Layer 10 of a small transformer language model trained on English Wikipedia (22 layers, counted from 0, width 128).
A neuron adds its activation times its output weights to the MLP's output. To switch it off is to set its activation to zero at one token and run the rest of the model.
A neuron's activation on a vector x is GELU(weights . x + bias), where the dot is the dot product.

Input weights of the MLP neurons that the questions are about. A number n stands for (n - 500) times 0.00055.
n116 (bias -0.225): 480 595 516 402 727 449 406 306 436 545 301 635 567 663 395 488 652 401 512 644 638 527 448 478 374 406 715 564 476 314 301 653 325 511 630 555 453 589 478 511 489 544 468 615 366 450 472 624 488 473 380 676 560 560 643 594 444 384 543 561 612 289 512 362 568 409 615 458 618 255 460 510 654 391 541 715 477 480 449 684 583 703 553 415 643 387 596 821 481 888 617 303 349 370 328 526 608 578 475 631 531 229 456 593 508 353 700 530 564 453 436 382 304 444 477 371 241 376 496 175 460 559 747 378 453 500 626 425
n134 (bias -0.187): 481 548 530 497 546 530 545 440 468 602 224 309 481 812 401 424 806 503 500 442 510 526 421 284 463 529 517 557 570 582 456 637 487 479 589 608 540 577 432 456 655 625 563 590 456 547 231 459 364 504 425 187 451 451 350 422 455 345 602 473 707 445 540 630 425 593 294 240 473 518 492 583 528 333 284 584 537 338 500 175 504 661 628 615 344 709 473 544 496 602 422 580 619 418 393 649 644 529 566 580 674 567 594 675 357 615 682 431 417 256 534 496 353 568 726 633 277 674 434 510 721 503 420 615 510 486 410 567
n258 (bias -0.228): 508 500 471 489 373 328 636 418 449 304 423 571 578 612 398 588 529 209 381 517 300 736 438 527 562 405 755 410 606 713 606 466 608 602 544 467 382 423 492 560 512 420 500 687 549 315 626 392 387 299 561 575 500 673 454 465 596 404 379 933 600 637 427 547 333 404 429 543 660 199 479 475 615 525 509 459 765 471 405 349 471 754 530 398 419 590 395 353 467 414 791 383 666 652 480 393 395 504 371 578 629 275 554 344 408 447 496 497 399 295 737 636 165 395 623 562 245 504 453 415 757 580 546 410 351 534 679 796
n358 (bias -0.227): 337 711 404 511 244 578 508 489 740 556 463 279 512 492 352 454 633 467 413 492 472 508 262 585 322 519 467 496 530 784 387 601 539 399 381 532 664 496 438 532 447 496 453 381 407 581 609 528 732 582 546 480 496 379 607 492 644 428 693 746 680 431 604 697 484 614 500 364 650 500 296 557 507 737 537 479 332 332 508 171 654 634 521 622 481 333 516 328 259 550 519 492 691 641 974 537 559 311 307 532 592 151 424 388 472 614 426 521 504 394 385 539 484 428 565 629 365 644 512 390 512 668 618 402 544 522 458 579
n380 (bias -0.152): 336 545 246 439 563 483 702 442 496 605 309 450 328 620 370 453 818 422 584 463 247 760 487 463 522 365 411 632 602 321 561 693 540 419 778 469 617 556 504 697 691 621 539 482 325 418 388 349 460 487 376 504 577 334 651 344 388 469 487 491 558 581 729 363 598 551 411 786 572 747 134 421 316 778 436 508 478 435 496 522 398 541 569 310 621 378 576 487 378 588 559 535 427 518 719 549 894 511 867 670 586 205 349 409 630 439 434 605 522 794 309 412 348 334 470 509 500 554 353 311 442 520 727 228 341 508 445 645
n428 (bias -0.276): 504 328 474 344 446 358 435 598 500 541 424 636 517 535 414 247 388 552 686 500 286 547 561 655 761 446 452 649 467 668 453 589 724 480 531 178 316 483 340 500 475 372 490 587 581 530 416 605 306 517 222 152 348 527 452 500 796 359 572 306 403 400 832 623 447 429 780 409 461 449 465 612 423 580 923 528 552 324 730 465 705 480 333 371 542 684 394 560 324 567 748 462 531 444 409 669 659 433 369 566 538 488 596 328 663 546 659 477 235 344 487 669 518 385 421 543 159 429 446 442 705 546 463 530 657 354 437 816
n463 (bias -0.264): 806 545 221 288 690 463 479 644 711 699 598 273 385 371 411 608 594 447 418 346 408 225 649 558 710 291 413 344 518 671 833 340 407 375 562 397 492 544 534 732 583 433 503 794 577 343 416 546 517 373 391 379 415 492 629 473 563 633 512 521 675 637 560 423 683 560 446 429 585 431 567 521 374 529 534 459 329 455 738 613 442 466 496 454 528 610 689 545 463 504 484 605 538 508 512 401 539 461 393 493 263 570 658 461 442 500 295 361 605 484 305 414 554 605 405 390 314 337 375 257 579 846 773 676 386 522 591 717

Output weights of the MLP neurons that the questions are about. A number n stands for (n - 500) times 0.00079.
n116: 479 300 394 538 686 571 443 565 613 564 546 552 414 440 369 604 581 414 409 429 449 594 386 564 371 502 630 475 417 515 561 539 520 420 585 550 453 436 564 511 571 415 586 408 568 416 488 432 589 440 491 710 425 571 335 615 562 500 585 436 520 341 519 511 361 527 517 701 530 568 473 486 466 474 536 661 490 495 558 515 702 363 669 533 345 328 520 574 417 568 409 413 505 549 566 435 394 437 544 583 414 497 507 724 417 482 638 460 537 666 424 562 463 481 441 384 454 486 477 419 456 387 529 473 544 557 624 484
n134: 455 440 442 580 513 506 481 552 450 533 517 463 526 464 623 541 525 519 535 628 566 483 558 522 555 511 585 523 447 461 491 428 528 584 511 513 428 562 553 569 446 521 339 547 537 487 517 546 469 523 427 582 504 438 567 471 393 542 417 548 462 445 508 494 620 604 582 509 637 555 483 437 407 513 510 490 475 525 598 498 565 366 418 415 514 388 474 643 403 518 405 504 399 543 539 466 490 480 438 404 498 433 541 557 532 456 364 442 444 540 526 489 617 529 415 510 498 380 500 535 600 395 410 413 503 500 544 473
n258: 614 449 515 510 442 456 553 485 355 599 257 517 472 470 471 532 602 513 475 497 521 616 531 450 449 594 523 542 442 495 365 497 532 463 562 577 421 520 395 459 390 520 526 562 563 459 493 450 560 448 474 468 403 665 442 463 513 425 235 586 439 427 406 418 569 577 539 481 345 590 500 556 525 640 580 542 483 487 497 562 471 610 546 626 502 468 643 664 531 435 505 416 580 471 433 482 337 472 520 631 548 573 543 396 405 535 513 416 580 475 531 573 492 642 339 455 468 794 500 589 547 328 319 528 428 612 491 419
n358: 563 487 546 493 616 669 372 405 462 482 533 545 461 584 586 557 452 456 498 537 458 611 554 558 522 485 416 450 597 548 531 416 430 588 482 528 479 453 606 519 432 521 493 571 517 470 598 538 421 505 647 505 525 539 525 607 449 593 394 568 511 527 465 489 584 352 457 528 365 413 435 572 427 554 645 485 493 349 570 665 536 478 633 515 539 500 532 548 693 411 424 370 461 544 373 411 389 458 615 410 292 581 601 446 597 531 405 426 500 453 498 381 472 388 462 517 369 399 441 635 525 507 406 484 454 519 456 474
n380: 534 477 529 514 608 366 555 529 334 439 683 455 490 506 260 617 486 468 401 582 406 455 572 396 401 525 605 618 521 511 509 447 485 464 474 587 545 580 485 544 523 493 185 584 548 591 473 535 590 433 977 399 529 606 531 407 549 343 565 578 537 584 440 648 495 522 554 601 411 436 463 584 550 491 436 482 390 465 604 467 604 552 413 498 473 348 457 505 505 470 493 481 449 358 472 468 492 421 444 454 457 533 564 507 534 491 404 561 455 557 491 507 451 461 594 507 533 386 513 337 413 576 437 552 604 619 495 597
n428: 477 524 573 381 411 481 505 512 658 593 526 442 406 548 481 482 502 538 505 457 514 407 580 309 589 472 601 451 622 559 507 416 463 529 593 417 438 523 511 538 546 540 563 539 493 657 509 456 259 289 504 479 419 522 376 565 444 437 515 607 486 606 593 492 432 470 525 529 426 626 525 563 697 412 455 588 452 598 539 617 309 520 567 531 519 474 345 485 444 536 507 495 576 408 445 581 511 579 449 500 537 493 429 495 432 473 323 515 560 569 526 658 664 365 479 474 417 408 591 640 542 524 355 518 491 582 405 269
n463: 605 591 581 450 400 377 513 534 610 527 528 467 511 399 537 426 504 366 448 431 483 485 597 481 608 389 339 469 470 511 524 666 437 563 426 509 486 645 466 385 378 486 330 462 504 482 494 632 509 491 465 490 500 560 527 595 676 402 509 438 431 413 431 493 510 581 440 528 480 389 540 514 473 491 461 426 391 528 461 404 526 453 610 609 459 543 483 507 547 524 517 422 458 535 514 495 580 645 645 269 452 561 468 444 472 482 675 516 600 520 547 425 525 612 572 470 516 445 551 398 564 513 686 684 380 498 492 514

Each question names a token from some text and the token that comes next. It shows the vector x that enters the MLP there. A number n stands for (n - 500) times 0.023.

Then comes g, the gradient of the next token's log-probability with respect to the MLP's output, scaled to length 1. A neuron's effect is roughly proportional to its activation times (output weights . g). A number n stands for (n - 500) times 0.00075.

" and", then " local"
x: 533 496 442 501 480 492 509 557 544 554 473 443 465 441 474 480 468 540 460 509 516 476 520 476 533 439 292 442 478 424 569 518 477 517 395 522 516 637 546 471 506 489 361 514 732 464 576 507 503 451 553 468 502 457 553 564 571 480 490 551 483 559 498 477 513 568 465 428 461 491 551 389 477 501 462 470 452 550 509 483 509 456 547 483 460 546 523 513 560 462 382 527 479 478 498 493 394 790 565 432 488 499 489 551 484 574 433 497 560 387 490 491 547 531 466 503 464 507 457 572 599 537 558 515 514 596 406 546
g: 529 499 449 552 381 560 639 678 504 574 299 533 574 397 628 326 164 357 467 609 578 484 381 415 586 447 483 664 559 670 444 277 539 536 470 643 490 481 622 550 482 521 516 487 482 546 561 249 538 593 397 453 354 502 443 397 601 393 319 518 669 396 652 573 558 491 459 484 942 313 498 657 455 507 584 408 391 574 626 411 535 445 267 339 480 379 769 489 398 635 435 461 554 320 647 353 618 592 604 610 509 636 439 279 446 434 436 361 527 587 424 489 464 710 609 553 392 719 342 521 562 537 407 309 567 521 574 680
Which neuron, switched off, raises the next token's probability most? n463

" in", then " warm"
x: 436 505 527 542 512 510 540 593 541 490 521 542 527 521 488 433 475 578 469 611 532 525 467 521 443 574 345 596 421 468 464 488 492 526 490 511 518 626 555 475 472 479 287 489 493 546 561 533 518 401 534 482 440 460 514 458 531 436 501 475 534 538 510 580 460 560 537 427 497 540 495 455 443 504 457 452 502 456 554 505 531 370 464 475 517 586 495 502 529 426 530 566 454 480 552 479 496 710 487 529 460 558 513 518 486 480 488 589 506 445 445 499 493 480 403 486 460 502 507 580 544 491 463 458 576 474 487 567
g: 602 467 487 503 724 651 691 557 586 419 164 376 490 571 482 520 454 654 259 644 671 427 642 543 481 364 630 499 544 522 446 550 313 572 353 517 469 491 563 600 627 308 353 622 609 495 716 366 428 479 547 575 630 461 552 737 484 614 677 470 608 357 514 480 453 573 535 416 326 583 703 513 589 670 307 481 509 370 423 462 506 596 438 511 554 404 422 351 568 400 461 414 621 417 444 510 707 286 608 377 596 293 421 527 282 431 161 525 528 635 448 594 494 586 512 478 684 678 513 464 319 347 369 573 520 612 404 286
Switching off which neuron hurts the next token most? n428

" and", then " mod"
x: 550 539 467 506 486 495 495 554 592 517 472 489 524 443 467 459 486 581 419 588 534 507 556 504 504 447 401 480 455 477 582 498 457 557 405 521 519 620 472 479 503 488 303 502 688 459 551 512 499 431 523 460 433 451 544 575 589 492 525 515 498 539 530 507 453 573 523 398 538 488 560 406 432 480 426 466 439 478 512 495 485 457 501 504 472 555 542 506 550 448 468 528 482 493 538 466 382 713 542 433 475 499 480 525 466 502 432 501 561 487 482 516 482 508 435 500 556 550 508 508 594 532 581 481 541 575 416 553
g: 339 449 360 301 410 348 476 446 412 683 688 300 648 310 446 713 402 678 584 392 299 532 342 385 714 510 572 162 521 636 715 487 422 492 459 631 707 403 442 798 530 612 499 475 602 609 324 576 603 478 499 403 502 416 471 464 392 589 602 329 568 497 299 411 540 456 446 545 333 530 589 342 465 452 685 503 467 444 607 479 518 446 341 561 411 620 547 521 403 488 562 490 711 550 682 503 508 629 380 373 459 423 572 333 593 578 570 465 471 414 666 380 409 264 649 582 628 425 622 321 556 667 555 613 511 619 516 643
Switching off which neuron hurts the next token most? n463

" the", then " most"
x: 493 538 494 487 517 535 472 563 496 486 501 469 523 486 493 514 484 596 435 601 476 491 445 551 457 545 461 395 310 458 490 523 434 492 463 479 523 635 504 429 471 482 268 604 555 567 508 520 536 492 533 488 586 486 503 496 532 485 555 528 486 520 525 565 491 429 523 445 506 507 473 427 516 514 483 518 437 522 516 528 493 490 472 440 478 457 476 516 484 446 502 516 486 513 508 490 479 575 431 468 469 516 502 598 466 497 469 543 549 531 471 485 547 490 518 565 575 698 472 555 543 495 473 514 533 578 504 506
g: 638 383 390 576 524 407 316 666 437 423 685 526 408 457 638 563 597 573 237 520 428 537 603 370 393 613 264 404 439 519 275 454 540 323 342 442 384 437 671 438 422 593 623 523 479 554 454 566 467 480 450 687 206 624 677 684 577 535 676 532 753 593 371 512 603 426 540 306 507 549 277 581 587 468 601 650 375 457 619 386 425 397 627 351 460 703 387 605 700 588 529 341 454 500 353 467 634 517 426 536 571 419 509 664 554 350 359 521 280 509 274 589 503 675 542 502 700 514 432 486 581 627 346 592 432 684 590 388
Switching off which neuron hurts the next token most? n358

" a", then " huge"
x: 475 517 527 521 520 588 566 548 516 529 425 485 484 517 489 471 399 507 508 591 492 557 450 568 421 574 505 415 486 545 469 548 496 559 469 551 536 623 535 410 427 449 314 604 562 493 599 476 528 439 543 496 497 484 474 437 530 434 491 562 505 483 483 542 508 480 535 445 463 566 538 326 509 510 438 469 499 546 477 471 464 375 510 480 538 466 532 529 577 434 493 494 482 521 524 391 507 588 459 492 524 479 521 512 416 522 468 530 545 471 511 526 483 480 510 484 452 685 469 634 576 425 471 506 532 613 508 537
g: 603 714 356 642 480 799 373 542 309 662 528 560 362 591 541 416 594 503 466 431 577 456 821 345 499 375 497 615 443 691 432 693 348 486 683 551 472 543 393 523 499 537 624 603 459 615 402 256 376 659 527 527 541 540 476 522 611 414 454 565 626 346 430 622 645 463 472 536 680 573 481 228 432 432 324 800 467 568 323 337 488 566 534 595 445 575 473 399 610 514 207 368 461 528 497 440 563 505 337 473 586 427 542 436 576 449 413 460 259 530 451 617 548 394 475 507 493 795 301 317 597 376 488 455 514 480 690 338
Switching off which neuron hurts the next token most? n258

" and", then " internal"
x: 578 545 436 536 483 539 490 578 578 542 451 467 556 447 468 474 489 551 432 551 490 511 560 567 492 457 388 507 395 540 534 465 418 554 371 506 517 607 503 468 490 471 315 547 710 453 460 534 541 482 497 482 433 493 530 562 541 515 553 503 475 551 528 539 451 536 519 403 629 463 557 391 399 470 424 471 435 515 505 509 504 424 588 459 466 558 550 521 557 465 455 554 540 524 542 470 378 698 553 406 462 499 506 488 467 527 420 532 553 505 503 472 492 504 431 513 534 500 510 558 540 534 556 502 513 573 414 509
g: 458 164 636 293 427 718 404 377 545 478 434 709 556 663 360 513 504 421 263 476 460 503 711 357 409 364 501 569 434 414 609 382 500 424 434 599 424 488 499 404 434 587 497 459 409 627 338 518 465 656 415 572 235 456 562 549 421 478 633 583 383 588 506 616 689 606 524 464 701 290 472 407 567 516 607 657 701 466 559 382 511 602 588 469 708 434 387 603 454 604 402 381 700 658 532 572 517 492 688 575 511 442 594 575 478 464 665 440 481 603 365 281 353 632 732 554 594 636 632 195 458 424 481 479 351 388 569 270
Switching off which neuron hurts the next token most? n463

" experiences", then " for"
x: 516 509 500 610 527 506 432 654 546 439 445 485 471 501 478 429 514 578 440 591 584 497 555 597 445 565 447 358 473 523 417 401 426 581 508 610 509 620 429 438 494 517 464 359 513 500 483 557 493 533 539 443 511 410 464 523 568 558 496 566 516 552 527 452 519 618 542 386 402 619 530 391 451 506 384 433 550 483 503 491 492 484 472 495 512 506 536 421 537 425 386 556 578 471 543 441 507 457 533 501 557 463 515 606 475 542 457 651 527 476 467 437 472 520 442 500 523 515 479 602 542 485 465 508 536 584 344 487
g: 472 321 636 623 622 663 291 647 459 418 654 498 535 550 408 570 307 513 384 392 301 367 391 582 457 567 732 452 430 526 504 547 418 509 595 491 582 578 283 425 504 383 343 666 262 429 592 566 471 573 517 443 719 500 573 178 120 562 417 467 560 384 582 454 442 389 297 512 343 535 626 355 451 648 625 530 411 483 659 546 245 408 688 508 643 406 582 550 509 585 574 501 441 616 464 633 459 710 516 474 495 462 546 693 538 448 408 662 653 452 355 382 597 601 388 619 597 388 670 451 593 627 371 615 355 509 560 633
Switching off which neuron hurts the next token most? n358

" and", then " meetings"
x: 505 537 450 476 454 474 481 570 569 535 399 455 490 482 472 430 460 609 430 554 583 515 537 500 501 458 349 406 543 431 565 539 432 547 441 517 535 641 502 496 500 507 361 506 710 459 538 514 471 446 532 536 529 470 527 554 553 489 513 562 520 533 534 497 488 549 492 421 533 473 521 361 489 504 428 431 384 487 494 482 527 433 486 487 459 565 535 507 542 473 425 520 472 434 533 423 404 816 445 483 496 478 457 522 483 580 431 504 587 477 490 526 539 521 451 541 508 481 465 508 589 474 582 520 534 573 450 559
g: 434 485 554 420 484 502 447 366 453 437 396 509 525 639 520 646 571 503 426 702 351 607 462 553 308 434 655 466 137 498 680 571 288 648 559 625 476 467 557 300 489 570 384 411 444 652 354 452 385 515 505 554 673 390 517 568 524 763 660 533 397 433 282 571 391 396 260 456 545 641 562 224 394 278 338 614 539 585 476 349 591 575 358 627 439 383 430 362 518 486 483 629 437 575 420 327 379 441 491 618 528 589 682 436 604 599 730 631 557 624 734 514 475 469 723 457 604 442 366 587 469 395 766 564 670 507 452 521
Switching off which neuron hurts the next token most? n463